Layer 8 of a small transformer language model trained on English Wikipedia (16 layers, counted from 0, width 64). Numbers have three digits each and are written without spaces.
In attention head 0, each number of a token's query is one row of weights dot the token's vector x plus its bias. The head spreads its attention over the tokens so far by the softmax of query dot key.

Query weights of the head. A number n stands for (n - 500) times 0.00073.
q0 (bias -0.043): 595260629786358655583927608583504588292540340471462504622436223295362623495710686383620644529775435276419545534641694579535540527512492450539435626483372450575433511544412425302597229425364557
q1 (bias 0.043): 255456504574453455456636576416610658466683436461868448337455589464734683392415508597492560492685771490347596238443416454495468639651551643465380349559472401410309529572455571506649324153167480
q2 (bias 0.090): 537417556455744260674365479450639484656471400564509680579591520595447720526332337275511740507394436438625480291429289334537627284526514373643583438197547251375411609766543331508526601436500653
q3 (bias -0.136): 583514518435701439661573265666611654675446600664255450275497743419179436535641510705365441507345407574420472581615505475305484484633616389642493764581605800267659438516398458466374448678363466
q4 (bias -0.050): 346545232520610555499535688239636637585665562593208653613380395504379252598523519589697367276676429445561379769820413545126314359778506600484402465611554450548711376416278353711173344617601698
q5 (bias 0.032): 555524581546546391415355326390575312539508731659733580398775647501345442617747361590586610645411221666385347312604442376354456488391450531486599698512526345567548470420554497699233350359405540
q6 (bias 0.135): 522713491611478309299364568366521456584432487620366329415251358644927472525307431228775541629776329469696759603705809402545820464285249520476480347523462434291748487656512370625412314639464517
q7 (bias -0.176): 406481348430424345524521205700682715512445349765520665523468427474294625734658390607213727514418365573390551254672230597630440315662788290715718429507434606334594604345179632406557705720417583
q8 (bias 0.193): 512484598370721547770520638358275359521393416620616800652293652399639530199420731415497688353720282382346678696774285293501514329459497414384234332690732093417584463654694537744397291393753501
q9 (bias -0.050): 595362469377360566633740520600554696337675634338233518552446472711669431561387467646531712599513507162425559694220297413215495386555709605429546296496653724491666294508330458599603615588287799
q10 (bias -0.034): 373345184315557567637577708423754684511488435749746503485448678327550369496556343231806418414485292404432612419525456270607568604441375539446308472420515540581621501441402474405474607314683440
q11 (bias 0.208): 650493687749769514311598789194418663659420619578426732484615282637835634600360769092929762602625300488750543425602495575396619584126460447299472120438664482373571570380366338640101290378330527
q12 (bias 0.103): 492378511766299461692238459265501274597658546332498362331641420587783348258369242706789559443371617654391645559371546563590453450634269815497543514276571295463609626481616716352442590459515475
q13 (bias 0.041): 432661636445536688458756607551684486505361619869535468630354381163741689457283352288341534515429429394375520341635525364510295275458532262669402477682409557690449492541645585636711294437281303
q14 (bias -0.034): 850542485550497599562681611591632297559420441459399398519548535099665391635290392674234472496169510805424580508501342329288395458763624636503508612449246401512426648753625748659500786402704347
q15 (bias 0.073): 556400742559448509567450701472431566271503784715599559583679229388808549365483667309434476493410789488712516540486397448350506700562304643406606474387484177525819655446270569553539308482165307
q16 (bias 0.112): 285565646352389783657697619337445652549520730364529721363414447549498455441330720661639415724719563342474489542659674550838660423505381436258434576338435484377502363517234338521240640374644508
q17 (bias 0.029): 395482689468554357582424685478741663745571830459300576446429523494396528303601437193439695549570280674544486492744450438529463629581421425438439530804374285393561720097440373172450733681510451
q18 (bias 0.014): 431549240483800421272394484559447592526389295525426482560424593663027569449497513639862322510606374208719575604888531469457375243437453431672433769480707410474377452514471431658490577346477650
q19 (bias 0.058): 570441607238519128555222393495282431649550549580495589471909525624476676615596444454514575414730349294519697583482611440486605374549783428750512615516652479268436578550434536517397457474450503
q20 (bias -0.134): 228396437328542251374487501587322489579589544490450281446882211595303444419661520522429572575327474337320671420664505402456418510478584288471640583710469474680555530550604672252594234609867666
q21 (bias -0.156): 631459523509253444648573458506436600266556514641551368384712217230046645458669227493335435331319307383377529429541495660439578435703512572457705461742435739353585539451535743527692565974474450
q22 (bias 0.179): 494399408525835772611319710447388149513679505452476555755620305531482523599229812518688515453432455278495650623570485341450485512317636555467426688558461269251501563529569105803395350446471253
q23 (bias -0.062): 498651329373580206450580243524426710596453659365487485310500586269646265465752719535373565360793336562461380412449657427488568219635638575638392369452320518641511460741382486637546375686275532
q24 (bias -0.187): 251393298402537576381751453525889873577508304706230322351247522333341389685709654517338295488392528425281597334508499556724535589634433519417499586625591726582376422367464391198367747618616604
q25 (bias 0.180): 337259396395698567448679741160584510515414304484555570507513608900579734202292496426837777583662299344463224600397596535711420454393410886301404524375659604028509523560726199720429551443766687
q26 (bias -0.026): 628296196754429675512429397666655654238576591597441746538577531462288556382565654489522577362486788331379459364603466511314544579586253896252575440440411479645509321315624465486601407717307485
q27 (bias 0.023): 703474299538571573844162546383405273379598361381433525393630442648396219354196634385500388535631843211687512562621455382384479509817741463515645486649685441690612394511343352489654454342463470
q28 (bias -0.089): 408458646152261566565378425628576413492767089421506493462590325545460472321655344815347612201527309416587620568493488251461464442631523623440806562294375605632683746583461461489637415525395454
q29 (bias -0.165): 314543349476338318695541522820658562569329545737505435364622311373516299452755278511356449629498341449345355419528331536300607536436712678295772683529426694426179631512314490447487847659332732
q30 (bias 0.199): 711573474627631509567457648272217556424595520396587706333381542600815404427400507529751664636441543425601565742600619414692300706252514527470384283418537184534539591235433305616500248393557621
q31 (bias 0.048): 650533393452582580488532383545673564323631624441343365558799367316620328504673386433240540607420586517409548720478257539486545309300579489568445278626268758606515777495541528603537574422777381

Each question shows a short text with each token's key, already scaled and adjusted for position as the last token sees it. A number n stands for (n - 500) times 0.0022.

Then comes the last token's vector x. A number n stands for (n - 500) times 0.0089.

0 "13": 442442391645306726297548397372299311489527696528398548382580568645427527475203412456521524374649
1 " |": 521509487645220612393608445340299206538610765476286543366662583624335668434159350465657611324607
2 " ": 544473463651256639327659415362283191486584630492269512423688670691309644449111365552696594305558
3 "9": 505486532687267595326724393388276197476547653445274535467713644619409694480098354521673611359565
4 " |": 529541524624216585393620456362307215534604757430275530405655571588334657440188326459660598321574
5 " ": 548501488636248629328662433371289199474575614460272503448697658661308644446131350548688592307538
6 "12": 515500535659295606304666379365333207480546653407276531498678662612384654535085345532637621336533
7 " |": 507549548606232561412610476359324216546597746424302517408646571588344666451229326457643588314562
8 " ": 525512508624249621341654442358299188492567607454292496444697649657305654443160355543674586300529
x: 524544507628740499448421522535401289600573557786709450383534574578652534188497480443546619624427344690504377469414500489615615294310398341580454441397374404343625620778698448478411542401619283
Which token does the last token look at most? 7 " |"

0 " The": 438449417652321755285581421392300314443578712480391552421569517632412532444244404434515521352642
1 " rel": 500397474731434662306657430423385183470537726410229587576662582726438533489096422505661725341649
2 "ation": 542394579665389659289728446444342221413554697464246514449746586688417661449223438498733603294709
3 " is": 499379502711389665338662498438296210463575821475173513459678578654438595443173357505641543287679
4 " $": 616444462685386581418660464366252262485609646452256492483721625655401624464131384479622508339638
5 "\\": 574468490661304536409622472375292171534511670402259455543708534631428577434247342496702516372643
6 "math": 613400522687352560321756455441286211487531625370235545499717626666372593485330356395676515293660
7 "b": 559387518667295593279728384394350173485457705344226560489678573652408463555266379437716607299618
8 "f": 522308531642320625319710348369354151508509718379278506493714602695402510568217348416671591251636
x: 500588611607670637509407390594529198555486573598581509354598703558330499486497566553576653567477115468434378434553479464479592269246447426596426505424671375560717554547768418676490343277549401
Which token does the last token look at most, and with what share of its attention? 0 " The", with about 30%

0 "ak": 411430396672285723294581405397310248483511693479394539407596533648402493481254424417564530338635
1 "\n": 461475487711325627382619482348298152502617753475289538438659536691399621350211352493618554333579
2 " ": 599454432674316612344603454366301278418619654506293522470683628648409646437181348530681608340560
3 " S": 579419462683299549365708459406283217412622661413274520530725619704394556523165330507650620314555
4 "ac": 465414539713289586321684374434327193446486687372287523516715572626325559553214330505660620318613
5 "ram": 487380448751323604313665395389336122403486697366292533504671569648304623498193390445644609298604
6 "ent": 445408521721335674275721400382401165399476656412318626473706587638294644518224367435661585275599
7 "o": 470396519647350581384675370447337190387527711436276473512679506635316617423201308475661527336542
8 " Republic": 505411431658341587359612441420359126431541671474282467516713621665363604453215358466694517332605
x: 727551599538601559602508383575373277707382637521669594478510621618641572344328565411605580396518213501632597606548389286425556425335475320550455388470559254543680507660700385562289396346598376
Which token does the last token look at most? 1 "\n"

0 "o": 412430388653322721272601416428301293437520712508388527416594507643392518483203399465535517370622
1 " Republic": 524427425681307615316643416417354090438536672469281481484705625678343615474179375478683539334621
2 " FC": 482452431605299588341638362441331177488571693531276460402659552618314592431147319444676495369568
3 ":": 466443480724284636361689414382266213501549757435302563419700588593376572431173266475646556368592
4 " Arch": 488404471730313626297711437370347192403588647466306616568670562735317609484131415379650592287581
5 "im": 467449532718295613379720319413343182428476682396280553503642520643267614487274386420623605304542
6 "è": 504355508667319603327633413490256198371501644391299488528701580670362591413143354457639544316584
7 "de": 468377500687343657314674349380357207399538749448247469433685483693333605447131392438617595315543
8 " ": 492405454668307631337669424326299228417573639506286538435669661712333580457158337503645561340541
x: 698559497679660496516490369519353244636633553673678437365515681612609525330528410541657754520416258654437458613539415388497500495394448261616368397554542380341685572584665391508347455320555277
Which two tokens does the last token look at most, in order? 3 ":", 0 "o"

0 " area": 449429406648367725291571442423325320465541707530402555414582529662421538473252461437521507369656
1 " or": 497419507756324694339746491396327220403552766443271522501653535668415579505202407376695666335662
2 " a": 572439526725322679218684458399303220414656752433268456504636535622362594502186347354607555342629
3 " sur": 531405525711396647206672469480297159448599637418266512514651568659282580477240387462607619297617
4 "face": 526406545696384664280706443454356170420567691451290483498713511641374646428243425453620678320607
5 ".": 522376482676326684406573446392289319454654751498220528384680537657391611376163422452621559325693
6 " The": 595432502691335716326618511359316259380672686455265533518684549641374681443201380431633565333662
7 " v": 533429513652403662372721362368354275467534636403192511584669618669386578536190360477629681312610
8 "ector": 469475553722448671332631503413372232377546713484311561528700573689382684480192402495658546271647
x: 699575604321781652560483541543453428640454628620554567466459675605627595376411581483570448497433346527370420657517444357570498178147555298457574483409358204593686595575675429505385479553496344
Which token does the last token look at most, and with what share of its attention? 5 ".", with about 30%

0 " follow": 453413404662342730292553437413327302472551681489398561423557510642426503484253440436502516351670
1 "s": 511387510665322626314702404412335128415591725481223519449674518618451587485186428499701613256679
2 ".": 521384470664347652415560435406296323456659748520234521392675513659383610388156444490616524315707
3 " The": 591443476686321704316614488365321237370682688462274538515672546637373672450176386447634550315660
4 " only": 528474556660383695317723413403354232399608687429217540548610573660375595488204370468602630295648
5 " vol": 545404466688406553325697460501277222416545609414257510585719606674416601510144361486636645286650
6 "ume": 507462559699411665382667391429364286328603732493290512495699553613434679519093369545590581301679
7 " fl": 520376464742369641308601446442350236410572672430193477511654518680404535513106415478604616258634
8 "ow": 518332528685405675370693429405364237446558675505232481419719559717483580501166429465677607191604
x: 599555690521724773715353447474351182391481623566496620404501590522492492536493474467585505555305249556400384489510535469600535250276537327627498467540638308717622632669556423593357317432606410
Which token does the last token look at most? 2 "."

0 " ": 450448394636312724299564421379285308485549705514397552391572567659410525463221410460541526362630
1 "9": 514466501707285584316727371387271198437544685483283549460697639632437678507083339511689608365592
2 " |": 526530496649220604385619454355302216515604778456290551389659567588339652448164324457666609336596
3 " ": 554487466657259636319661431375281204458576629473275517448694661666314639460113343545699599310540
4 "12": 518492523677299610297665372365329205470548670421281538499678666620393653545066344532652622344538
5 " |": 501545530630233572408611474354316212537597757439307530401648569591349665452208326461655593329570
6 " ": 525506498638254627336655439361292190485569616459291504443694653662306654448149352545685590301528
7 "49": 534493492692294608339639404360347185506541676425242526474625686631380645547122400462670612298520
8 " |": 503550535602233550420595485361324198541596735437302516401643549577349663439235322447644564315575
x: 562556661382684593495430473510441373397539448728716528433616677541757474297529584333621535545393375614568387462450495606437692281232443356507500470318421465417558454702782431539338603469592238
Which token does the last token look at most, and with what share of its attention? 8 " |", with about 40%

0 "ows": 450417411622328735282580418390315303470522687506398518413585505656442494471236450437544527336633
1 " after": 524383443739317654367722472456362256372730725522300573475665564689414574529076333394585552290680
2 " cross": 503405509736404607345667422471364185413684663468194527488572468622316594566174349482633493302616
3 "ing": 514413535739355679305718437437395156391615677461255542493668492597377566517241350422665578268614
4 " the": 541493522737337756258634469407308192391672700434271536540659574600341599477202386391658558323610
5 " b": 494445537724333632254682479441327169420599639429214556537622552630366509514201412467659613269584
6 "ound": 489488554694388640352671443468362213388605684424238528526628571651358635541290396446607624240620
7 "ary": 493441557722362692331682448447370121379591648478276522537728580642392603458226386431700559260627
8 " for": 517452558726365645406774453381355255414744753456221572526664548692384545503173348342639571259626
x: 645488690494654669404444433452265247490357598673687675429587625366596665482447484437545713614549270652433533540713581370496516384225607272465469431423603468496466433593659420575429477322522279
Which token does the last token look at most? 0 "ows"

0 "is": 414427397654300713297586406411298304445509687473410537414590498636396497479267425408531526359640
1 ";": 502420477698313618378659464383242209451599739475320521418663565648403587377169329462657568321608
2 " Bl": 524396430735348615316676474425322200378615595368268547554627545687356567532141419530589620276506
3 "iz": 510389530699319604336680433441332202354551676397284485509712502684454581492133377559575609267547
4 "z": 523409455717289621361649371374331201388517682453289488473693493686408567491127401462584622268523
5 "ard": 515420482695330650347685359358357196388567612447312530458669568700331618536222375445530536244579
6 " Enter": 477398479635369605253721440417331157377580625372328476528694527681363558519230332428642569225567
7 "tainment": 531417509640320617262655410372359183354560653417289470500651581659350594492159370459610545255556
8 ",": 482341522712275645339682477394344237394613748453313518454637607648413543448092354463649594351591
x: 601695724569750538508484427432325217690469441507636451381643734488625551415433532404628657490505310718505471557584419518444526555391526315593387311529667340498524607578651469526317283352379262
Which token does the last token look at most? 1 ";"

0 " L": 439451388651327715291594419397306315442553711503414565423579510672419510497223418431518532350617
1 "ó": 514389470725323607379697377464237209450448681439356483528734614666370647524153336441637576315558
2 "pe": 489447497684351640235708391469317216396516735444278514496711522681286636494172382445644580326565
3 "z": 509430419725314617333668387406288186400473708445295508455678522689389572502151380447648619300531
4 "\n": 451465466726345628378625495355294189477591748483308549425675533707409616369206351497611559351560
5 "J": 546369403722339603389582412369318257400618641415269562496644571621414601480109366529609626313561
6 "une": 515408498696346661356687386424318211417578686438276490496715590650385632500142341511597581324616
7 " ": 559438446676335641355638412349316245425589646509273549471694627660367604422113307564663580344558
8 "18": 488430499718333612367654316351323252463569757496243541499679637650423623500027308477671599348610
x: 711567574409593578564431588364270346590508523581640469535485776641462445368360610448540721632460160682535404494477385424494501438232625419645477462505547331379696532671656451585292595396477303
Which token does the last token look at most, and with what share of its attention? 4 "\n", with about 60%

0 "M": 434445388627314711318574389367305318460550716506399532403578505642427508490213400448528516356646
1 ").": 467455469670317661364629421386246268451605785518213489422693476656440617346097371489681509321664
2 " In": 578383503650327623358735449407307259380702704434322565519708531731402577488122335414615568260667
3 " US": 505477477733395577315693434417361213425626695452255579488655566617317630499159338501641548312584
4 " c": 507421506735355580277687472464367225401549650411235556525637564623359596556153337500649572339567
5 "ust": 520354565701418623296670487477301290380548739455285565491634605715414589545149455505634624205595
6 "om": 506387496762333654415656353385353220385500736417262526491680575683387598542137405413588626290541
7 "ary": 490396529738373674332713469383387151359568657472268577480733591700397627467177398439707539276618
8 " units": 501397519632347620338665436369346186474535733511156499439629579669370586443187440447664579319646
x: 689710628413662615563519503485424205409342511481530518480535691572773592350421567440568587568412343639505472574603492266458555452270515340471474418457599383641700453744644445573234345321531360
Which token does the last token look at most, and with what share of its attention? 1 ").", with about 60%

0 "-": 415457383663308713312568428400298320469551727496396558392587503616424517450233376442558530360648
1 "1": 486452460689297576293692368363278135432559707425316499510674605581447677504084301505677548357634
2 " El": 498442442716303601379683414406278189373589625421314564594661538713298599513177370432615622312563
3 " P": 518443468666323580296645369428310205411569690462290443500684535662369556517161367502625618291560
4 "as": 436414511710320594332720365443258172370500647443384485509740559663412592523210347532650637295582
5 "o": 473433506685340583329698354458322182387531675455317452495706507647326600468189316517615555338541
6 " Loc": 470405436705421619243650458388362137431468684421219525545663582685316597517211430507683578322575
7 "om": 465409487730359612367666317378334165417459723408295538509649572677325575526215374410640580301583
8 "ot": 439406536678343605377703322382300190431492658424311584489712546713374569485202354461677543281605
x: 738602658441696675518488286579447314477390640543587744368539663590419478410415626472658608500377251563440463496535440376410536278299541320495474317580545405431671594582843505518389498328566389
Which token does the last token look at most? 0 "-"

0 " ": 450448394636312724299564421379285308485549705514397552391572567659410525463221410460541526362630
1 "18": 502458502702293616339693318368317204471549736482277529466655660661389649550026346459670644329607
2 "\n": 465503507699331614407629510358335173506623761490312529447685517697398664362199341531638570330564
3 "E": 545406411700349590413614393404300252451569686395274506511741577628379652473134337450658624352643
4 "l": 525467501706298652328718426409378240362577691432364609508698483663436616498177410504673668340564
5 " P": 517406468638294587335640386400332211420567710456271454470673549657380568513139353501625624304583
6 "as": 430394510695311606356709383418269179364501657438381488507729565648428597521207337536652646303593
7 "o": 467421509671339592353686358449333199389534686451302457495704506624328599456188299517617558344547
8 " Loc": 467393442691425623262641468385367153435457692421209527545666587680317593505218426510687583328580
x: 719585554524728570546565401505561339706377556490565574487548710575545666361438502497634559496425359621374521489539355290504514339325418230533260418464600364577778413721677489535253411410607369
Which token does the last token look at most? 2 "\n"

0 "3": 436432379646298715298573414385295298477524713530387536390587558634421527467189391461529521383643
1 "/s": 537434496632314604290701412337275187565506727403212420457738577693388605467166366504663620269613
2 ";": 519441503659304635360677483356243225506580757473331475419685570654404639386154343492703600318623
3 " it": 598392464746408654302670502483267228366608688417227464526662560698448663446153395506612525342645
4 " is": 520372500709373644330671493454307222476574801462152521450689569662443583461178347516618548285689
5 " equ": 484396488727442637278681426368369199440565665461184597531626525664341613589152417502617623327666
6 "ival": 492358546709375643313681446398320166451448645434299535491688537677315611499268427458599617217670
7 "ent": 449405537669348714277682446390379175401514656509276558427673557631358662493202449444646554277651
8 " to": 531416492707373683377743507393303286411646736465229497472679530674393591490172399373644579277632
x: 657631655594588681618554419535322100493416504565680602421501605307664660545542442509649627574475257485416502563690508484500544397230529275450509407406594396517496492744539437580425510289438279
Which token does the last token look at most? 2 ";"

0 " ": 450448394636312724299564421379285308485549705514397552391572567659410525463221410460541526362630
1 "55": 561455468707324612302674370336346169458574712476256562482634673677401642567062369478677601297559
2 " |\n": 506452497672323595397600491334301157497647756499251557448686511694423620387152350557635526349586
3 "|": 507523453624224627443514406298330261526632728500261501384659522596361639374204347448615578303619
4 " ": 561459449617338597359605392375320239439626611501302492516661629643365604437182315586699580276595
5 "4": 499427506661319535361640333380310208464551695482306493549682625606450624466139297571648591321626
6 " |": 513516514618266563440593435352328246501635762459290511457644540555412647421189296512696589312613
7 " S": 577422463660293578363705453401283212419609640396258508549737605674372554514154321537649610322547
8 "ac": 450420554700294595331689377431335208447492682378298519523710567620327566553217335520661619320600
x: 636493647356681350514540626473482338635462670597706595438456732638318620384394523581539549514409335633573423391532365386504525300318415295434433473558444392598581536624903401635292514559416349
Which token does the last token look at most? 3 "|"

0 "ram": 422411373667309718276570409398308271453497707482390538414577522648401524480240434433531531355644
1 "ent": 437419517712310678237743377380374121407465671433310604466689581677311661532209395436670584246621
2 "o": 471407516651325586349708340454310159393534715454266455488661518681301630443185348475664537315566
3 " Republic": 513415425665319593327641402419351098441535677481278471486697626694345609469199386467697532326623
4 " FC": 482443434603299573349645353435325182485583699528266458404653563634317590434155323437678499353575
5 ":": 462436485726281630365692407378262210503556770437292556417695595602381572431173270471650559358607
6 " V": 529435450669319623386676340357333231474552633426244503553689640693335582564143348449672595340574
7 "i": 507426554716341585333658464364375145433502720408377469549695512658371657527201336540660552342547
8 "ad": 462454510717260634307726364327342134455480642397331570466689556679326569551292350433675592271580
x: 615601623502621558560548328551367216517502698686613638497546725604450565408555593413569597450469290571530474459525463395503574184380355304477470451537468245431751477547842322513399570364594347
Which token does the last token look at most, and with what share of its attention? 0 "ram", with about 40%

0 "is": 414427397654300713297586406411298304445509687473410537414590498636396497479267425408531526359640
1 "o": 473390515654299592329716342451301143400538705438270464477669508654300624446205343465628546321571
2 "ft": 496358475690335637287682351358303140480544676454267491450690574704336582518189392444650566220583
3 "\n": 448467487709333617378619497352289176476615751485301524450665535702406599360211353490618550338568
4 "B": 564423469708339606322655427336298235424648644402263539486660538623419571490191373477634587261550
5 "at": 480414568719239654328691407439332172436561650433342615532706555654384566499255362512612638299569
6 "man": 517393501764329662318659438402363156396564657400249536534686601694364588468140403471646652212513
7 ":": 461446529702303631430651418363248239501614783414255552432700553568417594347211256494636567296573
8 " Ven": 559412491682353641336630465411266201410609612417232467583688599710370560439175431477635603298525
x: 640486582449688429496417628598384478555290630586615590426540595407586695353420558478698551546454233743486461596380457371652559326457517298617262501564479348596595465716709344562274471326573300
Which token does the last token look at most? 7 ":"

0 "i": 415431387663328730265570426391312263461508710491394535416594513643403531471246411457535510373621
1 ",": 479360484747299672333687472410280183436587773474322514396654578658433618415117372498679629342634
2 " S": 574420463669270592323741426385281191426628641418267521486708601712353554505165374504619596331540
3 "eg": 518407505746303600337681416426309178469504660364259505508737624674379562536182392520655608274590
4 "a": 490405519703270607303688339379342114399541693444328498462704509610333622477180324468652548360577
5 "\n": 453465489723318632378637486344290185482613741472286544419672528700404613342203344491604539347566
6 "The": 574443493716332670273608479365295243371651680405260543517695549614406627445196354460622547330618
7 " Fl": 497419467708324628324635397455353213398600675372227518575654522654342544484133394493614679283569
8 "ash": 423402538711299631346694372418330167383539648407287526494720567675391572454204347518617661238560
x: 516541623460792593563349446530260314546414557577601784544486666492472591490477500408462515634386290536575426587436409432659573283338460394670448430583506297539724576528793361452278358475664343
Which token does the last token look at most? 5 "\n"

0 "S": 443422403643319714315600405388290311456549713494393544404604514661424503467212400453538523365643
1 ",": 524357513752290670335708460418306225442594795459338511429666595663424595455080363489709640341638
2 " Game": 539444483620276559307657438422369168401683698415264424460628517636296610470174341486543539279633
3 " Boy": 571426440679324583316643450428359157363609624442274492521617532682353582489141380447627565233567
4 ";": 524437481687279621380639469375274230448600743477294546426647559621430568372115327471645570348583
5 " Im": 521414446717326625305723427409333154370570659334264499595696538611333618528239309424679565318558
6 "ag": 505343501724363574348682362431254135428496637332278597580657598662407512518207355524683578267650
7 "ine": 462373561709330645313697397411394157387549687383281518483705535630278630461163317468641560273587
8 "ering": 461444525660318642278747426375416150379581638394275572473671546640331583462264360418668576256575
x: 578690535558739539571435421464334278514378585567632777397611624633672675437455482359572545468444345667505554566618471397451491269296605301446474425436597303452748499528727340443388299345592449
Which two tokens does the last token look at most, in order? 4 ";", 0 "S"

0 " |": 434464373625284721335531430381293315507542719501388543364568545610389536443243398438537526373624
1 " ": 564466444640257631321650425369258191465573626473277499440676663659319638447110341542696575315551
2 "60": 547472459729322593332654384346351148483587691432253525493618660648384659569101363462686585324547
3 " |": 518532519616232553412598468357304198536602749448296520399641559584347652435208315443668566320597
4 " Play": 508459467628294528376593477437367144444668621413266472480609542638346592487203357501629543263580
5 "off": 510445500622310646328643337394385209490556633473286494464650622603401565539151377446642591216589
6 "s": 485420501627300600341672461405372137372574697434259480489691548593450567496163353500688588268577
7 " |\n": 494418500642309621415574502326312178500648749498226544450683557688427586371151355559623510357560
8 "|": 495504461606217630456500425299348285526641726491255490392663547583379617368207325463621563314607
x: 578572715508557394688399506567309315551603545590655690518406693622705546469362499458642580566502220685437471403548398477533720523182531258602461407475433607372476390622617318487317477453515320
Which token does the last token look at most? 8 "|"

0 "ym": 439433384678332721307556409387317299479518703487385552423579537651433515497257426424540494350657
1 "b": 516415496673299604287722346368334122485488695379253524466679571697406536558242400443712621215625
2 "ol": 477393471680309602361687355429296133409487647409307554560698652714370626548193407455667582288655
3 ":": 462411507704316618405691405359245216484567791431277523399702566648398601400210302479654571294626
4 " S": 565392463662276576348732421367277191432615663404261503513723622722368544522176347484654583307583
5 "v": 513402544710329646284719348332365216459497670398338531568744621708406548621171390507650700282572
6 ",": 482363515757300642359702485394323194443606774454348495421681606677414599466124356486690626325615
7 " not": 500356520729394630314744498402384206411684691469200602485643648750367560554164396460630541278634
8 " to": 538390496741334653357785465407354281417656752421215532454677571715365549557133348367627577240640
x: 634631648640609576552481438390363084535428545627690558498578656394526764500532427459652645542546186450502458493610528468538472378251570288525595402505571404513496512673575450655413473324334251
Which token does the last token look at most, and with what share of its attention? 3 ":", with about 40%

0 " Game": 442433388609311693282564429419332292429560703498403515415569493628400515470227405451496512362651
1 " Boy": 567432433670329591313641430428349145367590625455286489514613523685359586486134389459640567232569
2 ";": 517436475690287629380644465379266218458591750487314546423646556629426576375118330477655577347593
3 " E": 538382429712251567342643422445320178437577689425284536522705597657347580487115344459619604350602
4 "qu": 503328483720391647249689373399379187387517715351289538549647611664412596636104388510595641286606
5 "il": 476430513713305629361651403357378180335539660473370570491666495716336635519138390470633608300586
6 "ib": 470383460704397688334643349380356147447453620395287527511729602699411603494203383512691572303561
7 "ri": 460367519662333613375680407400352177393504728412265468479652565713305592457194386431643607324586
8 "um": 456379457667316649357690355392327161400466648399299490481703584660353622476220363459682569336597
x: 632690629611573543589439332543371212587436602471659707371522624609534439405486574437578565500501312543524574548590350423462528347280491323445452367588620234447775455753806418465367460317547429
Which two tokens does the last token look at most, in order? 2 ";", 0 " Game"

0 "ive": 403440436655322744272602424386321257421556710498377539444608507640397528461222386446525513327655
1 " FC": 477443426595277597366634361453322179472599709513253439416661560608317607415138300450678545336578
2 "\n": 471474490701315631383623497349317173484615754482300557453669525681394611356185334498617551353570
3 " ": 610450450661293627361616453376315291412641643501289525466692637646393643429165340524686614341555
4 " S": 578418465670294557382701463411299235409624657411278528535726615690382553521160316504650622321551
5 "ac": 459416540703292588338676378439334207445490680380293528518713568617324559553214325507658614319612
6 "ram": 486383447746324605327656401389342136398488692373296538505671562636311625495192386451639609301604
7 "ent": 440408518712334672287712408383404180392477655420317629473713583630304644512219361447659585274605
8 "o": 471402515640346578401665382453345206384535712452277474504684498625325616415193299479658523343538
x: 731590632418645607587370477557441378601340529512566721421569624602546499340482527582651486542449306551681556524624463415455482318177476360510401256574615281397658458644812386501383504329565339
Which token does the last token look at most? 2 "\n"

0 " s": 445411406671352733269604437412297314463546704483396551430589534665440501502230421453530538353632
1 "ver": 489371558734381698240777416399309180458566721456269529497717595727383601553149423438726677208573
2 "d": 469422519703271702267727350363349207445492681441255588457653522652372512566100449447676698285569
3 "rup": 437412532708401613304771444464342148412554641504250574500697572726394590520185423450746586290617
4 " (": 506416477643305603413638496372269219488609751582266534400698587705429597344128377489732547349617
5 "s": 551353509670272577281765420380327157421589704360257549479650533606474554581251350472692636259656
6 "ym": 526396471778313620346664384372356160485514683359214517515697580623377589567208385419680536261663
7 "b": 520389512656300596296718354356346128492518683375239523476656555647403503565254380424716592221667
8 "ol": 478366492680315603389682363423292151414508637398297542580693667692387604558196386446670566290686
x: 555539602517731664515381433689358320532312574520639548342452735517386438422462585586625613584572288461467571481529297424398561313336492352458522575518478329572747636619848419568296529397536283
Which token does the last token look at most? 4 " ("

0 "ag": 433407398675315727294583404413290285452510685483395549418608542675434500478227444464545538346638
1 "in": 454392524733253678320659322373320114435491705451309498455721522701325624464177389461634620302592
2 "ary": 475433496733361667308720403393359116406584656448285557468715604709348639460220397443696543255620
3 ",": 473343499745270664348700443404285194432618773471287526399655599670403585408097371462672615324645
4 " fl": 516363480783333640288659435441338209435605671397179519487640546695383550522104443467605635287632
5 "at": 465353563719253663356698389426341151422589659476269588426717573698387621507213386502638607246649
6 " or": 479407520756302664328738481377323195385595777426220493497657514672438559482184407389676662281662
7 " cur": 534370510707363606264662477492316172404575620476239541547678566701430540472135453436694588297633
8 "ved": 533426597712333696313748408336396241399562727468229557432682541669407580506173451417606666257606
x: 621618627503641715610345458488372272364558582482652644485578624635514511592493375435469565698504266732364438454676455346639542286265525363492441432452605276514603541729699404455487357401507267
Which token does the last token look at most? 3 ","

0 ";": 438429396658311718324584440396270310488542721492406537391593532646422526429228378441546517359623
1 " Sun": 559386472683284587356657431450317133450622607439286480501698564664333608458225336492622529287576
2 "so": 457378519667278647269679375434353138489530693404219515490682547612317561447172342487625580319621
3 "ft": 497377500663303646307689339381331139502568643449256495461664569665322560499189388464640569247573
4 "\n": 434456499688324624398621497352301186476633752474287527459669540694411595350211339492617543332567
5 "The": 566444500707321665277606477356304243377654676396259536521694540605391632439190345461612542325618
6 " Fl": 495411472697321622334632385448352213406603676369224515576638526660343536484138393494608681278580
7 "ash": 424397541699294626349689370412332169389539648407281519494717569678393570452204346518614660231570
8 ":": 445425548687306649433667406363277241492592778375255514457708564566424572365215267494627617285578
x: 509626713532820509488425510508343270546592536564696725504448667563595567460530513372494684629483218527585381597624360494455558362310525260559427430462666469485433503645668397425335354268514313
Which token does the last token look at most, and with what share of its attention? 8 ":", with about 30%

0 " cross": 446429400660351732274566436426314291451567693496382544419555496638406514500237437429526505346635
1 "-s": 484382487674359650317730369369281182506539675408222508472714498685355548491150351504648656269603
2 "ect": 426416584713389705220710408437398211437552681465328634546725582669347610568206433486686626243662
3 "ional": 469428552673364700270705409377388114450578715497278538508716580676341632503192377435686545284657
4 " v": 509429485669407641348712350366344247466535667448228513543649602690366578569146383467664622311599
5 "ector": 458462552733428648311654485405383217380558728506325566505689590722377677541177424479671526262643
6 " area": 526396501721387626348682459420338206422580746523269526458697591723390676463135436424644540320641
7 "/s": 524380517627313630338677377319273212542525745431200433445728569701383565441188376450646592286613
8 "ur": 478370544763358674265722432386354145490479686403326564528723640700356559523249369379739598322594
x: 662568557614699600681611527650315383666438624602601430343636615522443589488432569456507531553451297714390528526408526399463513241305464279427636519428613269541549512618843283493390384328457341
Which token does the last token look at most? 0 " cross"